Layer 4 of a small transformer language model trained on English Wikipedia (14 layers, counted from 0, width 128). Numbers have three digits each and are written without spaces.
Take only the direct path to the model's output, skipping the later layers: a vector added to the residual stream pushes a token's score in proportion to its dot product with that token's output vector.

Output vectors of the tokens that the questions are about. A number n stands for (n - 500) times 0.0024.
"ades": 427676356652524717591352591407731392346702713516806729520409343449798232641430418496583416427548490331557462433594679405464440560628513669241322646464515530653354641225360512346336434539347500403489542818640361431401495556286235456590533394554562626611277649492514892522239427358762467378334556477544545675396685658369669669630549519330394556408680493439529441489549651518288672421587
" and": 618415521682536565502583544287500511342391418485423554469441478635434430510555574481425512482462263372354620563533478430407448615466473544468513399494467531438576484467427543401605428647547505359542607446680589692470670441561522323476679482732439512522452516482517484341480514446447341505374475511464500560516523555566498556428486472643502337495367580427491500512550520359441570448439
"ted": 592367314581745760513680486396724531521321783477472539517640283562751284491288433410374605434618261163574551344578307165549534486355632669624495300211565432349483459607252131244306420299468563470324230563466195651661532558594406273522264380142592642435655535495578633609399426427662312650402527816570365962561435612322415488551672436793394480450500384436570463483968512474647455500321
" the": 401434526673630570505452503581613491389574404469648522494442506524425538606486439474472533612673601350479572508455443472354421523556461523563541358514677362502588574391524559366403404636594450404388420580695631611574607519544352270377634556582443607491503494428468740539535505561592532454442477361514595497417388559546390576641342565460457514636579552545549545466661514568476536480375
"ording": 719555275657747651574375336840466421572500733743730595460421526430461263728525605300475695811500529199552403310590662290294430607586409377482111610151456256496324534484381572431574572434285621521379500465645639294624500189665237297609633147284883759593455668558543682302437464305672611447617406610294175409387521736535174642517276698484295533588687368409521423451546404425429449731437
"ification": 721648454602518602396621519448479369565574764504562674468525492504453407577291296541571483418634357416584575234737674359632426504604464651456563570382568350400518514434308540487541314451460710620438493805401738341696322601733201459613596507522667400674568594469337451353534428154662473564446557922566500427460392418433430392705412415759625269564531254366404669568591654604523444537449
"minist": 599567362556722488788660702383721383623329740762551442509384196509508393564362435259804504663650472367563443284433608298566665519338359440421472466487562337635416472441281437356351246537442558551404475656446574455689714508470326471496520777485600576487282727504346458550212264471557600551638539599521390355510455520460496476524414605427549399328754430783651592438703558376656581713573
"por": 504454624526615554566669800335337547671443695633453679256383287438391550545301218633567539656810378273466627552733810393448574525397496753500583529458330370378257252392340588580678679684371621546297473536390472493541534411425520432601602773368560611289536677306467545296561380554478586780481496771413474410440324487426395373531379801671366189595824591640390576500532504825479521438601
"lected": 756484500361701454496516323753567567477213927607526569557408252505581398567579384345554525422486547436792288246674438486508372496641611462400419429419374527435417284434301287292406557588481588189421342335694603554694561371493453607425404504442678520339349575589436444421304328518590589585612405832458461667811620783440336377356433399438316474781656274699715724480811622835626470521227
"ort": 436477413404394592657696613399678238590458522578500462237467374646533549538381404519538467534511444469514365563309824428513322525456416355728336632476608597419234615375253575668159488706472618305516537560677459376531349443570301604383666423531466459457485612588512519535429351788693511678554539500337511496456669449705375456373460424437600317416592391424481503544516670666346542633468
" ft": 655415400598417587556410671422408546496328759383521504386663491667614520425407436482544402657448579375356363302615691318413609339488151571587282405378535238707480511490533422436520527303500652255787302582385570351464739535601322557080562338445801472487431681642458500504468326600491450435674342555464193491373547625523530453490441439653306390347462552627818633542856547704225520648518
"ron": 659361553692421552432621582446509313585514748673639314475451673595467414567353430306460388584526691680609590550651530285587410548425306527497449548403549310539340307378391666418507348384702563473325529522418659522653394615667225594517422620393604764282522500650551534368465384674704299693615493306614496555673378586536597562479442601412209543538512497493626567553667417568577535613550
"ound": 588460391661614722722515386467821562550360666607626657380433509590471496639216536435440354333590466309464400541500630437340294414358636349396388767575203407388227632347440663527320513577367755617391347416474542557737374407565297376209432536595565518391572444410477338659385402437500357691302417571348245613634386414625691708451213411588269406429356558462504500511604539659404382363592
"im": 497656392441586376323443580549628437404463795500669564455526445486490506473382577285668615421621523519541541471449521301648587454637567719600435494604329454621519556401449452233454524540343594541477506527562575626372404373524504233277446559509605381332460439426369409534399440337591561506405519625503497472475550538430685367350375760648582650543569344490421568488353431614305608432494
"il": 669564753449613536521660745500561387389554642485506484437343517371478503432576607376328348334556515364630582595373565487453523364519533530610362664357442515500371538231185380390421296467524559567593477523454523473638432366421552434426401511430568592554555583528451675719520532614522487615440415473554375298579640459506489680455378589646310599552557522395436542390373492538380412365661
"clud": 521333528578701635577496508568539338273481719597664425434679222491581612568411368487619423590618261249686595399353395496584268570540584530481237668335504262352410486624514358491481444407483307449432537512489395542742680554460452322217746535152838622522458555484228454547496396483537540581483410793474165589364479560253558552606252522535629548481587411652532550593573590759488492762346
"ys": 708555462327604626378697465448558260626445786481600452322461187569218399610565614339601396368407583486637643504618547448513661481589452764698567570429447122685432591368513206534433380484530613578493507400592435487636722556442486508569687439277507500239260766415307581435462636532472333514695451630467454509591699566615654537598391352392434661556725677468637380496426570560260500626621
"field": 571446622547513637449658653431619529575485581589687612123552529568624504460549361565564470779540231500602439465477694325383268581446344624515582347546273319546396446338258407458422254355385156475603286679574304390691725412567345476522401422428281440360440715496415492285396304588469376599473590784475233645353503531403625510579334563430547618489548510717585497376594454556379663669493
"ford": 747567583717568583596691613661559495556564671735650544391649446612487641456230243469500571756289420435562624441649602352449330601533693778635530763437276460539426383505325523335391281390511290464541190847649379372580774526493222451496566493516578505357218580475514702451377558574393319592671524787509479681413635487466591500616441462789714379423438467746663303488518351705397565749526
"),": 677336368760679599420459549381481462401363653625444672339427583780567547602408473463323378521405359361386438482276359272573566460427500341536182447314648492526463479436299513282476272657410405590425497692599422509537624354608616353543704296617713504511598526489484544419451539591422546474479646462395434535409537682459519579542288589526371369480584491496574401687545473558287456681628
"\n": 503433641382458542446326368397775633629250490513638310379332557452600376606322551518644396531465241417474428487555683569411383353395341516619564632307283436485492465617306623366529341559628524465417446593473574471396709373511567427599637450512593426535343482583467722395504475428419443488494323536539612621414231444548378569389425455668522632570492596420520491409539540625624465471601
"adium": 598477329343665698709485521557534379568394830475538759419519560714556463516419251441478457746680215459508482448614624531638550521479366504390360667528638474398253590177534548364322463531272442550351445918453520231602436371668439486645453621632408317431482695796453379554240345122718444386597250579418517647377354710481372545526361703602772489500549315725379256449861615481525508443549
"ference": 563619451546462680757602533445764291467531846567606453548686385514525650600177290456571564783693476569694583343464546606646526602496649647399417411504632337575375439463343352446606417710412504531613343983578519347594580504633437487500581417443531615286301682459242406396265375589383516661553385656417484591298482492592688610677265429544539570535430608479692591719752546841299299578610
"ically": 734368329555716566513561387569724559496513896496694637628574339797761400615476455452528180702363333343540672345611352406323377788554533788646347792427479522438484243614332479396426375424290594428528314355504706535595438401598323543275710404260665677418795907545435438390593496782334591625500412785601509520578670799402390563549309694646521496644624232566752560592529613651358386457449
"cc": 461345456618640644578491586448357429445451826447449418297578200355597447429504534595482515484626374294517462420662433294482441431428453461607549604537481401412516527520419306541371442539476607266564375365293404578490414425334492496516381554452590450353589645613352755359448541439765424528756580474588371663402599548438525447570493559566305351292649527680591546620719755519527550457667
"n": 364387347526692623633526434493532568604469666649682244344443753630663757431477392488379389367469200526623642541597534489647622588420653649313451625441699482416530589416451449560609672489626592457592396652694772570594458458280435527565666565514353557520496663485346661442278293584362688517497685484520533492503570606732606503438516593610555410634479284638442604473383434789482560468417
"iness": 618628396687480569404492557484496529585408685525600696397492424777363416537320308547813441664491391379565555306405410468599587340583239762293424683566371410516454297560313313294382327688538669584641488464464667767688716327434458302298487427492488583275482862557539551588415606541719214520816436567435539408439381719817702496679334747495376701411725434431504597407561500476401530911626
"sk": 568430538500496514790633376386414387561454823537593432239390340592420520507442583581416388447355184380589613490551487375461491523435374624549521461373319688487472440295449369526507401395713583566266626521544555353569429468330299536604599576539448628500400485541534522467302417443426542655515359661485452745539476583544512551625556475340539609540858567590451506481592796611347457817563
"other": 305615460647440620454526485312336508516546718572821600404339408730481493510469354496297413682423623518726438425445673481661443586666527784567379507404411406561448607470554308585393674639309523409510659511368765639525755338398500352340602360307656579452619618522500601512308435496564254524465489733303449631696568493587543564558376625516405406693576333516431454531437449661431403496626
"duc": 528476640508673692394633328292392488490427713615736440256458125436608496662419304435490449298496301491526429269722475540566510386458428511594403511587440085640433393395466195546522590404300512443565580464490724576529539468392572432593594604617543607357591577531339680565273330516737535661676429774651436665483403557507431579624384430529587604518583487496686497394650483776526522782673

Each question shows what one neuron of this layer's MLP adds at an activation of 1. A number n stands for (n - 500) times 0.0012.

n105: 336564470595664408457379533472427611509517591584341356506433506398708278497447548594432597486462555592353612598310603517403295392494576503512512651646561511439480424562411439398575503626687456400253663598538467513455480599586436454446420557494457500500461270404617696675607503359486470437395386503534425426604264546584332567425539459560627550528570485461503381433486462596515500551435
Which three tokens does it push up most, strongest first? "\n", " the", "ted"

n21: 435465487441622582434404498524487595504579403516517480665494540474344460604451544348471610563441523485427492511524529437594395399476480438500450502467452435487446569590543498520539514409438447493488494342593386554382513322454500561424615479506477442482545558517545492430421438585604416610473502480483594534406457483502471404482632416596398509538524391459428426554384635529556508611483
Pushed up most: "ording"

n221: 508419678552556368538530407514486407623636442531300591488400457414358517457417527380446509549595774566436520522430434400450407486619411513628500706526571505462475423298346446529365350622567427526511631503527433559474421633586570574460569414317489440521477500551485587495491533672403566369554524444492488658536624342690530416612550452401584486414570413421464371497350602599351455497262
Which three tokens does it push up most, strongest first? "ort", "ys", "il"

n25: 360420521367461391600253425427480476527693290430456541425586453456632550594524478540595444503590367327449379643434349416346649494467528492708529537516558670297425514403546519417541486570533541676375432463632542555636546439508497457590585444611440543540553484401399721552535592418606503422149555445517657420633562552536437468553545541432379391571338483503452625474492421343581601599535
Pushed up most: " the"

n187: 590540595347420491591484562566590396475543645506545461339357385509533515500403422511623364540405604578552491467590400514357251587612451566328527585570518428537500442401605440647527439460572542363397522595593597360460268350362447509567342595245609329384503434542273532387476494633603390408455548513423643479533667381465599589474480479564538546342672566457313380458517539344417638667375
Which of these tokens does it push down most? "),"

n17: 478634560545599497469535457326473652488446567591395389678560647435658693464335697566434530500373494588628392635525428600601405527489534477363653546654595415491650417611549597536608503606582485470506483574469508633623521464604374472644436452593590538503727323364227599484500412546347448336385480596427497446462492568400523609646539559627602563563486553781413373524451512311553455524572
Which of these tokens does it push down most? "ort"

n205: 451557541622506476486591613517588459605379493608613493481483396528455486532396539512488579617494680545611504400540577584516426435494526569389504369454538513507567570507473537411436537615536482377459531617576509389705542581577558432517585415557478490526461473390512388506448502467511408433525459411379405649404510538474425576621443482537513427427565498637555596558526574374560678625541
Which two tokens does it push up most, strongest first? "minist", "ference"

n32: 422462558574419653601539570492432436536475611405650436441503471508597486589546352545756520692364500510526618320302453374695412614508481486549483544397355470577356348409402399457548472437500357256465511519489361589400545375437605631617385552436539579551390690466676486451708494453443634641406381515654432648446460483489428426433639545539666448536505545409517593421437437480438615524636
Which of these tokens does it push down most? "ound"

n176: 473500482411412500303261401431461452284524127563601469640497356422457367449453397288443435531633807558559623418408444510530675393315521316626610357563711353604748608469553481507573618459439454500292450379658626438663521568520479440373335383427570345523679488575314702381315575476514507570439408362391637493344410400606455461673346333444722384594431539526538390248680626582482510349391
Pushed up most: " the"

n177: 734556254567400531485385515629384437680646488553719581347479398589536420621515403657580475684537543764515610421489549483433612565642510466598486433255597337384425388573470448582574528503586229335438628681602428519519597460560657609355344563397436497652437488522285486626540454517607422418673500334546601651529597496385433307671504698676525526504424691355387591611406456219759772776471
Which of these tokens does it push down most? "ound"

n199: 496424421657661449530493425502573518468449466551540517585496406342480647595529560545439431515521489504338581502378374564641611491368462400446529463444420513456537662640420536490472556515417389508511496498508515423583465544553515595560636480467603469589486527516555538440468648592525550459473610463511512511526521473391483529369552467404414369582547480312426514434483572378527494645568
Which two tokens does it push up most, strongest first? "),", "ording"

n172: 451579565458555386494556514388456509402287593433475420632375408610600450472455452649482439492495541408517568608282457479684533597505471503313464746472392614535676406497574420482544452375524458446476500575453450553523607530452615543472510477549497497474534586400626476453537576441674548392475424433609440446613773566444384492265377677351484553368473475454516534506412400315511602592323
Pushed up most: "iness"

n229: 443247528461488474623304534500439556450549454396457425422306592603418436607451491553503384599424479634372706302547681395544649542567587488415521512480530494752563500506612354557473735395393497296414362535500486524641488412567500424528469410414482550379414537573598546467442586582405370537775396351402365629599472615686417521448467536376407611506259554656379477693594463582407460538500
Pushed up most: " ft"

n179: 636500536370518531574428649363652596456537503500396452443543712515455422542542599604289481466479356567676583574500497494647376465525373608494535462419400249463609641586401523473406553354608581599506578665521759322500497403619394433527798381421370479524467414722493383555647476503466401639420509544687727457513437404351531497531643461428440533435500404271497383580347500655648260317552
Which two tokens does it push up most, strongest first? "ification", "\n"

n122: 476543469472476465519473293498581580416471502442624478517423395504593456420425402468383472382390559579479568563469547511596589509354442306535684660433412620510525511460487643380391522393518435400509595418472520516620532528428434572517370389441446534456500474442580520527580524558531450583429456418636636540594506539436498511465518484495420538632440470607421455452413598327486554447453
Which of these tokens does it push down most? "ference"

n99: 686371494500481349564478488477558644558579358632385841443522453522485465666400492435426538407710477429326535767452340424548519585458374453447590486492456422555373333381700532525526489638467395587483657562423575477394546503616459561372571381500517484558515536649494472565571725644447449386477395515577557616651557416511529477475574541443575586555368462596640687468432523404491486292616
Pushed up most: " and"

n235: 582559612486497389448457400587541667340590426529705507655587598521399591586348401407520528548696478486548466548581322494477510419626449560472534659581682596594488342677584548515544664428530638450837497409429694530604708534341519451351447433534568483720443628525591614472344540452494465513718583513500607414450299615512436494621420587469614468427545353497469584438200513466360438516618
Pushed up most: "iness"

n100: 403587441609599512592584704664497522563436585441648516317631469569384595448500318370397567632574542492494542546639610485276510512643672552475561438540521547443491388402486470503484367497645518417491483353443468440547397497553533567537503438563440483506339605415698520609457571568549325638306575344638595419591341485365467488454429488556398370693693312494470265376509402786355357566410
Pushed up most: "por"

n22: 505533448424459335567349530471476448469461433570505535553461549482549549595535394520560459451397479437594354585581647451411322317513521628584679484602497503313399411437400563472579487570400425598605357536462446463511393430619652354395437728590442525421601566522555564500533316435597629387473528632497519303489405350653382543555396438560468486443441425744440465449453592573364459542536
Pushed up most: "por"

n120: 430478628636493463492550540579480652663319200293243324638582551704209457401690624525620421447336477500709133666318423361415517602579688433402414550475520384398578458487493447515396542632590473554254755474518392399589302375475492467620511528324365507599384500523758579785552446421541592399715388496542391707449485262545588551307565207592546623331755641645316562329511771531539533464428
Which of these tokens does it push down most? "ically"

n113: 469521586615601518489442450455405305511665471626489538444578580554612396291538479545509560610708449517575470358686532526486480476492445567467478556490511662511373513378543596454522395377646568512472629387656466481458443592508287531574462506657660563534517639402494617610395425581477433377457456534508466442503510576393465667582641370582559616704317424466439444465571574576386577396398
Pushed up most: "ades"

n94: 406604620542702348650447521608388397380602570555616355421260461570435527524429407688528346597585532484415430385591514557528575559751418421518400563486624622460588494500475615508432334554660577440480599483630604586689480353543421454327616647373422522494557503450261444463440506503368627509441329466402479548362404482469563342364490441517576578416483403473609349541520482471611494369386
Pushed up most: "clud"

n230: 620423542413381271364558599503411484430552469541571606817479429582423372267710479701689510515494547399543349597563488647570636596503521695513608646509455393523285441480603520560458571405500573718451349497428442313540605545500611696402551467447585500604438493446635555477617668466500676631551524620453444396310354382445544535603578503597355503672540414408509512595389680535691362418685
Pushed up most: "por"

n233: 546698403425463469394420564566412570469475260527629812551741652478431441391493566385472500610570545358540652539422551472659409549581403522345383414509634412663600344409548447481570662617400562530762494503401719641398532503593539538463312407301593425507463591471504625368507476620572540188480460510407432573545491500305583627472486474420390281255434634611411363523427513464406454520254
Which of these tokens does it push down most? "sk"

n185: 503435606645593457596381326611589536525432337484387554301639515525449473308273543393288291426356365487543509513702581597466525340545520404327577379503473511454315546506503532525490500529463553709517594460600492623331538423467614559533589337474352530624397438568436421447617619397633558418485486413387451467424337438432477259389359642538555446375633609448491478641443557340538542466569
Pushed up most: "\n"

n1: 503595466457450244407422560447463453542470454460606533319718491392407497550394627460575615423509320483509451433440587810628490626526621500546436452591534500564448572510625483517587437559456442297462446503488500484589448334696375583440277478509636449519594582355157317428491584598567761465466453713443414509570549328408338405556585445524412640438591660354689557561524494540573442455531
Pushed up most: "ference"

n48: 439450759472398578368500409459591784469519233355651462217444474466493454546704481485366549516591684441433442610520423356514559451541419562539455408579771494239442528514630636491555500359469627663494494497494488399453526581608600823497488520497532647592503229536595447500368373450422637527380407507666490338429506594616637523395396490389523725321613649571379573549481559666510601433636
Which of these tokens does it push down most? "ford"

n197: 344326366634642525542564299434503541545533463431535411435588378304413632497616354463476382497396599671544520322506590431557567569571481648471312553543230547455545481528404497641525678677462511543688612403335464510583429417659537557305443532500503407428480459457391511564558446442451424432543631407511571544748449540561503574408456371520540491588580474535436393623453411491646543453564
Pushed up most: "other"

n41: 653382361238596506514624577519373450581560507422632399487403523207579556355401719600459503506457648429574404348395500228520517633622456596467416668476493469507474532768645577423529699469615471652391497475564681407547286376575387690488521437577369584486510572278317491450348572437376590436396485780602362556439451640534545526630493588548378407472475636409541497665481425419474374604374
Pushed up most: "ording"

n18: 441299546455662655506383438563635442640477597370431301441623509585488500651415322489601440445430417381525574510485433374435637688583575466518548497550524468369627488391348476531635399488474697507474519520289449627608396345555438528670511381556444439487701440488432494597555645298372521451443654581438475549598416685529491497612447488497612524535420581318789403360500524357461607568524
Which two tokens does it push up most, strongest first? "ted", "ically"

n127: 358613437512385337494466547344508431447554506547435312355425429503451538552418490413432543651543609750572356421455495469623589522446660572335554450480527464472537524609435608604469477482554435546482818323546523428564441632465545570555601660434487373452418378368433459483497517393505555511325561545540480448321477594443489500416518452455457434375616573600371465476424635503430543545451
Which of these tokens does it push down most? "ically"

n137: 589472571704361511491476451532377509698559391526613545387599548529500553492429578510535365465526503523457414588590434538607306422460500516455347604487405543640558508482368376341371581446353576624441458608318492558691617478394569445471334431401673441509460404349324572693469400459409471506503410465547561454556378489503311411557447589432409537512591612566475555653584449550556363436267
Pushed up most: "ound"

n139: 448394487473536401416588490344356598379529508533459519505459684338523538561413556414543558595444480632560547560338611500390522681519580360459430564495508459427662532546521525533455603646623402704457479539540546535542523631407497421467419451404559465688467360677426435622311495407625557459301466529582542549445427452631552510457550568525532454417452553479475364440459457495605538534549
Pushed up most: "n"

n136: 589552701359373474660450573314468363455617547613564572606606755504520658612452352649213722428566449681391290637561519436496689728338462271448527692716622681385477619538507593325339546477455626518515423527507474463512559280580477701452203592647461369314608675472500417659532562302538411140457324413500606460230375394489438668589648327373597564471496390488404522230317453622704378191544
Pushed up most: "adium"

n66: 464500503468413444660491458344456585491392370456485411485424431360770524542494509533344586491580567434467448631588416582619418706449486461286521457538485588429421526629290505536678406554430435352480549594381508681500638627503456466591553380607268522497578484577427460484829618523396557582497452349425418416681387576407563477414572471457576446463452582482607516377386473423553292622650
Pushed up most: " and"

n219: 500398549485532594722470488462607595377317388362435593706479548452610677582576489560346387349440519485572589555564473492404545377403443591359520415523391640421567465368479500624557476546538553554511510554508521582483617592446267313571381448530475547618460519587618532402656476560417400537623420415511471526442416634565432673373484534566400585675352377604577523347454525276497447578651
Pushed up most: " and"

n166: 503643503408543364591482453473508419409462421508431597515600546554494435503494571408524403440468416426456629426597641399691563477495399486494368285553466459447508431554372539484620708571470483868492561541615492593462556500375242606268497454414503526521387444520521478518382596426392364465401600381681462414447450461407439486613447545436662511557497494652348418480434474466269321406474
Pushed up most: "im"

n242: 676516588335452671528383641560452448491663452563563328583437509542521590660587503591553383486492300487512626371522398534395446435503554517581467581594586583398547509697489446556408506446437509453455423563520435515518411539577462395425497543369363547519461342515455335543560318471534594491530350444664472582577472681689416710561520503529474612334791438301599337503445333589328242561542
Which two tokens does it push up most, strongest first? "ically", "clud"

n244: 547346617488572484590375351627570305515360380596551644572586661299579486463381444521420691610331553588598544360575473583416631578505527417567483413492615460578564446422531487669505646403497408490590482540432513498457444436490420395589476723525492260541568432492340339495489585505561569219561457348514410568561536528452571580557447522604574602524548525549511664603532374419525387465511
Pushed up most: "adium"

n223: 597557525270601364576538525517433419431558474455479464700590210383558618448527419503443518427415509503491428589359411326312400645413491413378542465649567465557629573555486470346688512456535449576716522322491445437641392455662428582486383472577458185557485379560467457516531589287670497599602549351666497414470466428520447494377630343441584399510497452512550410512526512388650480394313
Which of these tokens does it push down most? "other"